Layer 4 of a small transformer language model trained on English Wikipedia (14 layers, counted from 0, width 64). Numbers have three digits each and are written without spaces.
In attention head 1, each number of a token's query or key is one row of weights dot the token's vector x plus its bias. A token spreads its attention over itself and the tokens before it by the softmax of 0.177 times query dot key.
The model reads these tokens: "qu" "i" "et" " l" "y" "ric" "is" "m" "," " as" " be" "ing" " one" " of" " a" " k" "ind" "." "\n" "\n" "==" "C" "r" "ed"

Query weights of the head. A number n stands for (n - 500) times 0.0016.
q0 (bias 0.291): 652454341440429617479643368348476529419533443487502532459588510510524495355469555494565535477417734527559431489568466507303465626524186579502282521525373517391515512509761587571536517557439550
q1 (bias 0.264): 528534313477452126293462493427435395359530511434531541727541474547642380355506547561490572500458485652464491567394567538466368560397332412679445498471430485432466549460586563680339470444413757
q2 (bias -0.037): 381465456642777530461518474615561522466435339496656565373621470390509694493585520397436596674537542588554441544398583435574531606444372398480689477535395512611345728571348718647480487507563585
q3 (bias -0.301): 577505494556268484514513570433526334434471600554500414341522636552368687630505425472366468490427566429584527566598463426290658444570437384463487564584708480578463343565581400454367576538532376
q4 (bias -0.126): 300444506453376574477538455430270418664400399632494467629569546500505530488353631622533407469465422497492521676510405602541585417556517635451434475530605569525613356529693455693430599538587610
q5 (bias 0.174): 383370489612733332427457479459523557507482493690351554457461654543468354430414526492497480381359443316447439617568376565686478434503621335522451403652474556407530572634596511527414536449543470
q6 (bias 0.337): 671581604372428338363371351504711382558643473620640470426487525554679362288585425374709428526570608531344460443453401483577539585430427488494520537375383461497691637516614425579380471362581493
q7 (bias -0.261): 399401543518463763507477434386259548488273495492448608621572509615316548451519416557573578416479480441597443541368563446435700551573534449482517405553499517342600355441703331424477413570453368
q8 (bias -0.268): 330597667448461467594367517548436362656463567469486343552384387499300503485452550468517474644429633403427591506364605392427583421642547486466480443546449453573605253379551431402643583581416584
q9 (bias -0.228): 293506606630543584647571607320613449515540520550455399472523658511598566547419397579442665378641475635330487419325517454492437506599563532415612506544520426423487458498502371360455593307523464
q10 (bias -0.323): 620407506398361455535466384470526359591558609599631495579458693818517610446556424609463515536364360418415633490636428492571506345563451610434437479644741407473464534480456446368480471539550461
q11 (bias 0.134): 302488468573453577515536586464778477517570444480645611369527386435705563485639468581460596727409451550623337648462544353575449598590687462409368524403571613487583599252185634505557457352434446
q12 (bias 0.202): 702452449291465536437479628503489400239663364477649543634585492519549644220460496363599537565544445471599344504494451511656560459375541451591445508362491570385631538393420511427665382473454589
q13 (bias -0.141): 432542546623602394446631527439547670654450467434249414532468583459433507542592502341472399592566562544295536482503436504480392374510386709398551482383569346553573430491686439409404570386524570
q14 (bias -0.279): 703599544575451478531579575600490550591304588531497329455534539453541431413419473571544562432580384574453579460502480555644587467500531495382539591500409325574487616522432376358454565630479500
q15 (bias -0.261): 314623545461451554608632486604592518507370484439567502386382653654472550560581423707480462480527468470620608444443591449394495468474332562375523585389474554578408510389522619311413526575517566
q16 (bias 0.165): 484411533451665468497588562490313574396395295607457638586501610571611433536629533480577419354430473475420590431690617511457598582437276458463499489539431554414650386535551465702418574487328396
q17 (bias -0.165): 509610497425309478490551353376424298562488458521388520502478436505563667462507569518369463529351530502529548535587407479358637561395371443453457423409443591629658445628990245496419419567548393
q18 (bias 0.191): 493371405545537515448578383640410590458575366526340594453612354507565653373424641508591600592442481666534428430607423614440566593439393336658484603465494468520366447569539500463576668356472388
q19 (bias 0.184): 485375509391490405509330401419447668484556560567585586491639669584530489553443488495248707428569610594529410653525629473560583610357449336400410397473537513523472603477502594644533528604347350
q20 (bias -0.196): 491582588527451464517405603593475343642536431597574602519457365464403490592392415585386325584490422559524472489364582377362373357575502395463510437547418404440419417616612491507353570448515568
q21 (bias -0.158): 614493564571690500493435574563645534422564586564594434382560604591557466475467183576628511446583660441398649405502546549613543370694564502473526344616484494579493556410279370493400500576423514
q22 (bias 0.220): 501561496539514605484491461495512593306409490531579593420630531511563313580622577374445483564509643509376403537485367651456512548471524545521441702508452513530464475381488543551488518496506416
q23 (bias -0.254): 507378392482504535489521656536229540623529750507532383629516317582506667523479513479332558444485442575523455529405554543683430500541514479583587458495500564427316508477497560606496433514580434
q24 (bias -0.049): 426494460508452583645553475516543511478506413433344504293619480600468588598579419426490472488451480541588585539463531525521541494563395427455396639427445434522298453421498563436524449721632501
q25 (bias -0.319): 498718580624285502521575440544396464654346478279483629436420736572532470538567540481352356464379496351365541396552511541456600502670674425552375472588531499641777501535422393327537493700668613
q26 (bias -0.248): 439576530548310489620469608465542427574400578582442602354384646692559372692473489450368292487473261475485637446742451493387552520431538388631389470485420484538383512438558428633400541511487552
q27 (bias 0.019): 484529516546437453513493424509606517338695405492528712458530498390567547638601588620639579445494453482615522651542395550384583474548366435478474477405447429527545549452621427561528536446444600
q28 (bias -0.338): 574522526573427688485561435553453557515416413486370412274328518452520628583557472446507651478476390519473484529484303545362570331611714357518537574559586441613419370473328515569553325629484536
q29 (bias 0.108): 530313511464591626471569359380756412419380521447443546482492598656491300503616581422500549389562448557538454595579514631441487548544497457495352463481541495513560383508641538427523637519396489
q30 (bias 0.084): 224528482292456575533583552537553562438497659330467595493479490622541601502343467578446595624462460511571429400560489541357628432531449459527493385511394623404454532639585443575468414539550467
q31 (bias -0.075): 393638585349440430552409395334590372439637593593507558541469615597410423593438444384305344465504563471553439349414516570304492558453361415571551622357613549477587568521561323525467490397484500

Key weights of the head. A number n stands for (n - 500) times 0.0013.
k0 (bias 0.439): 617424482417563433237507427358557459352626268562523673531410243375612464400590555388632579589437643442647458462626625340455244653395628515620461530275658522416550610423321530395401497125366576
k1 (bias 0.675): 390527540477660622575652519593501444263625386528625485322518596465452535444542287353665402510612505265661505404620631534545425556575572508514514430631625619596462643432201595361496351509399407
k2 (bias 0.364): 460524580627383601482339791538743529662483363630484122582403486444365468504416563517402584549610476360525510423383410549584564337616742612569596379639716575351524512547305485535451247678649601
k3 (bias -0.584): 466372660299503476678238461305571495488461470445557510684555576629441228350612534659418517486374450370633523613648542548293473617529416546567370590382391605443632476379798391624665451250186397
k4 (bias -0.439): 477592483567398402553574261568730494450666427482307561473426513508423398602583670434541464688357648425650476458654488546181544519605323333261377517590532547498579518557786486569499413425473507
k5 (bias 0.109): 754649506440304571543707568437520450407537496465552238341452470451479514584411486405368238468414750725365492295629425518501575515327240553532713536503508456818600463638401601707508372367465369
k6 (bias 0.615): 480456369481556751596315498441497467274488644434571605644568625486402585751468598549372643440585587249383427471724720686582439536506476430529595499569651460578408616408248787503433592442459467
k7 (bias -0.502): 497427544657381368538660442407515409577804593505229683448595535374483348451581778604548591593183737647495505737498248602492404393318397615428466598669625615389484562647684490511571644406445491
k8 (bias -0.678): 254575528449313664508381250589393768486451497536373727461439606354550326408383619852592496572421310536631506473575246602256658240541446481466478494643487536328512494523779323426408475634427461
k9 (bias -0.627): 479513482645526556665397505657343513702516492478344586374364432426474597596362643405449295453506409467624474412560621414172383444383559546666618507425329497591428313636562632719619476478617559
k10 (bias -0.742): 370547569489444558555571204353549517471581602646574646392394463576327399494747638675417369433530590458596623553282655379397498561282343304609553541485393508504757498514561470598449619397264414
k11 (bias 0.358): 446585490557512583522514637643436638588337524395418379482684485317460325519589553460428341451620544571389535415241583471509548576680644666364577546444478647394354386232207663442669571681535808
k12 (bias 0.708): 399441536519489543468510436435629463541472389284518522410652480583417397674513400499441607448546441489363473558348633408565344511626587560322532508435747418458481649422034572386570570304509427
k13 (bias -0.528): 795550389363461586509371553536356455391688544728600591488261500536495490516361485670656465397383664426469513495678600714466800565608559457409489442431360462445503566623725500792511577607573340
k14 (bias -0.655): 395463503480517526452595367443210469809524574541459485359437524525513476546457509550458545483416462480494620482727502445591537412487535474570365252536392576433515417585686605532383424412576323
k15 (bias -0.752): 449413442495410658617568444429719556472648456524395575553476502524612413303603471488546543287439415566455651505531432561440425497606700538593410401673456568485736362394568379432478552573560548
k16 (bias 0.360): 665390357506585428468392455520403283450732435411570343636559348554474433404670459706382499680554700518780224663520468532437518540458498475344466481512701594568650468494420520428476473461574470
k17 (bias -0.059): 556283392215590428270316455483539450329622555582573692597637604566584376364662576395560488427532698526576440498579508686412413627375165512609395428406521445502651606570539484616446461332310535
k18 (bias 0.539): 632423438584648365447574555485466504474544475536655543646488461561653495415480444421506297380349561537548497682433514409716427412380327600494437340417644512352529675349370583601444401489588508
k19 (bias 0.687): 700550628751575595497603714424530321401337560504678522471694517357375387476449514397636604541506566544519414361429478594399356469550329481671573516731540603500650420462313641547428398440570396
k20 (bias -0.649): 423256557375425574506579388722648691475444432362342397473389730609480449277653564376452491434561541536502439403694344483585771461434561475701524491483391595466391546507842630438377499660607367
k21 (bias -0.103): 372584545392486719575511583622303451551358674435682325300328531623479458585493579658325444455601287432468490467588495585750421322475697479486446755467490409566647250393531576451651418530582551
k22 (bias 0.783): 500440458303576447569650665314530522315479534453552508626616570521518549428435380505460662636485554634690355411422721368635500638486488502575401449650537431349494453508407600604470757451464360
k23 (bias -0.485): 568528640759691458535658467406275596484415596464325513410365718463498411607445435495636335501426617362283630745482373470383633534572538646528406594540493554487704506602747522402360476585533422
k24 (bias -0.638): 492497495477561468361513604477656501587498658623436339686656605500631330463238547383629495367514371567477450559578524513598427755526702604391553403496428683459767503589598435391543579328633557
k25 (bias -0.702): 509508336283408422684534505296521300593534702738481395487572633657454271517485411482522393407487659411610645385481416392370586367519479464489520452503470424355325389663869400488333538328427454
k26 (bias -0.537): 568512533458667478700548364286713408443690515588560357625589597393537627353562516552425413243537525501526307442510445557421835527484361625548379617548422607403503342595921504512562633420534315
k27 (bias 0.442): 526353552457582435385326354727735424408635472540441418481720355572503506527587448361473526474493646519437352446518499569637548672400310562365482584354578636462466538455459497600358530498380443
k28 (bias -0.604): 354586615568515321497487638417538517440552718438537351676626549598518555548374613644546494446499499512651570432355463477555451489461386651380468427563298395542447430504693308592464567308506633
k29 (bias 0.306): 461559360443432341520469436331358461428697356524531570539614362461519562455495491492477673521658518575588424348512346284567441690501404431518551598445429719328548603513432617663768527399522486
k30 (bias 0.006): 668477480455685548415573544508594627415612351408594634537551467484470386461429550395774521379542529436259471547482369439287370486446551442525406584539542500645415459477596424524586430498476488
k31 (bias 0.417): 550180471673538598577264659376732476369668486609752587386585728487804501516487358397502654505662419364636324381531598516453576613392437344630591639267505513542384374521552579731576688511506532

The vector x that enters this layer's attention at each token. A number n stands for (n - 500) times 0.025.
0 "qu": 478556474355472543551499442482570498561548486539458491480535456489632501507340501588531462517504480495541531521451416530430615473513591430499458505476387564461427446572725462543537452426537534
1 "i": 445561510359477506549521453502549529537492509558454477483514516534598477513418505553565422550496451538475524498449446508466640477479569465447427484472349534448460497594853455508537438443527523
2 "et": 463553518377480502524521486469578540544507500546437483472502532511590490487394525513550475506471459540482542466429423486447628490528572481455403524484331539446476491569901475506504452469539544
3 " l": 459542464416493520545542469519571523513526493566458502489490515517581421494404532592522467506472451502484537505410433504450607479513559482472477477501298525482471494561909448464562467440520514
4 "y": 456550513434469498551504486468575551544547507522456469511505515521571478485397523520590427518465462550473555510447413500451592497485569472468405521499312530492461488536921451468511419490529517
5 "ric": 448578483411523489559518441473540543516544537534433456472510573499549474459403534538557465520421464562505558534463420500426598482521557525440444496487327520467485461542875452515515422455535554
6 "is": 451559505433466507520513444475574547565531529536431492474518541530595464493424543551582424538458440544484508500464414501473591491500556501430462465478296542475473459552898465503507444482491520
7 "m": 439539482422496484552530477522548513536537522550437491487489525519609470501434537550538478489458481512470527496429416494456582468526564487467390471446336515477465474561942470501565431483547537
8 ",": 439542489410501486558518469510544524535547520542416501491520480480568445489403513533543463519484465542465501476485426507463600505546582480477447478505304514463475515550943416466549460471527539
9 " as": 435556512441508456546529434454523528520525513525424476472517519511578492477408504545546457512436468559509532465459419528496582475543568480488423501487333543488454515537960436483543470444546529
10 " be": 459516514408465482545528413509555540527540503527407488468546561535549458479400534567556424511468489517486525462463416501469568437540571486496462522513320547466473501514930495498524429468495555
11 "ing": 441555527421501494554535431480573524532510500513446445482466519486544457481419553512558445529440496526489548510440422532477596507515563484480442496503325533437458500563952450534552429494501513
12 " one": 425559511403499485523510438505570537513530538515481499487527508524569458461402553531536428525456481541462526512445431495464571457509575469454487536508323527472447500570957433494526457486501532
13 " of": 464534520381524483550525446500536520546537489544400468502481498466528471459398523533572439530438481519511533489482435530481589478556559484480477494492316538496470491572940432474536451467533544
14 " a": 454538514438460474535520428486544504513532510519425490506481530488595473444426513538532444553435469506497541500478423532464568506503591484460491555488297538469457500555958436471523467485553536
15 " k": 418523500409475477539493431543540554547560473586455478510473531507594451490413543569547447476476503533504543493462441526442575459505561486473448526492347479437490475534928470470551422470524542
16 "ind": 445561513413525503547490436471561538555527491524445466491453538516572477495420544519576447521456484545507520507449420501468587472514569482468420486508354540462460491566973491465513419480498503
17 ".": 415530470430493487580533460530561555534547529565456479490490498498598432465417542513539428513453489543480517491492419499485567507534572484434428499507332507484479470548930436503528472439507525
18 "\n": 413573482445494468525502457534532542546526488520440501493488512517568457448401531557551422540444528533455515483505432526467605500523559480477439491504303537459485472561927439522502489436522541
19 "\n": 417570481446495469523505456538520544541525488520440505493491515517569456449401529556553423538441527534456516485509431527468609502523556479477438490507302535458483473559933439522502487440519538
20 "==": 447552470432497467543524430519574527522509518509479483499455513493556470466405557552574423503414502523488566455488394521497587533516548492467482516539298510488470465545925452533507470440519517
21 "C": 460560524442490495547517462538555560544534525503428491487462513519596472446423535534549444504436476512491524535487438505450596488533516467476462483499340492396449488561961484514547437433530484
22 "r": 464499476438475508516529470516550504530535526534367513470474560524547444463447507548549467556452484543483596507439426510451588483502554480463430480490333520490462502560963475515535429464519513
23 "ed": 450518507426523483545505427482537524516514507543417471456458513523562444500429549522549458507422510550496529505467433522459613516523551501489454515498311505459463488583956442516537411516500532

Token 16 "ind".
Which two tokens does it look at most, in order? 15 " k", 14 " a"

Token 7 "m".
To which token does it give the most attention? 6 "is"

Token 4 "y".
To which token does it give the most attention? 0 "qu"

Token 5 "ric".
To which token does it give the most attention? 0 "qu"

Token 6 "is".
To which token does it give the most attention? 0 "qu"

Token 17 ".".
To which token does it give the most attention? 17 "."

Token 18 "\n".
Which two tokens does it look at most, in order? 18 "\n", 17 "."

Token 22 "r".
Which token does it look at most, and with what share of its attention? 20 "==", with about 30%

Token 9 " as".
To which token does it give the most attention? 8 ","

Token 8 ",".
To which token does it give the most attention? 8 ","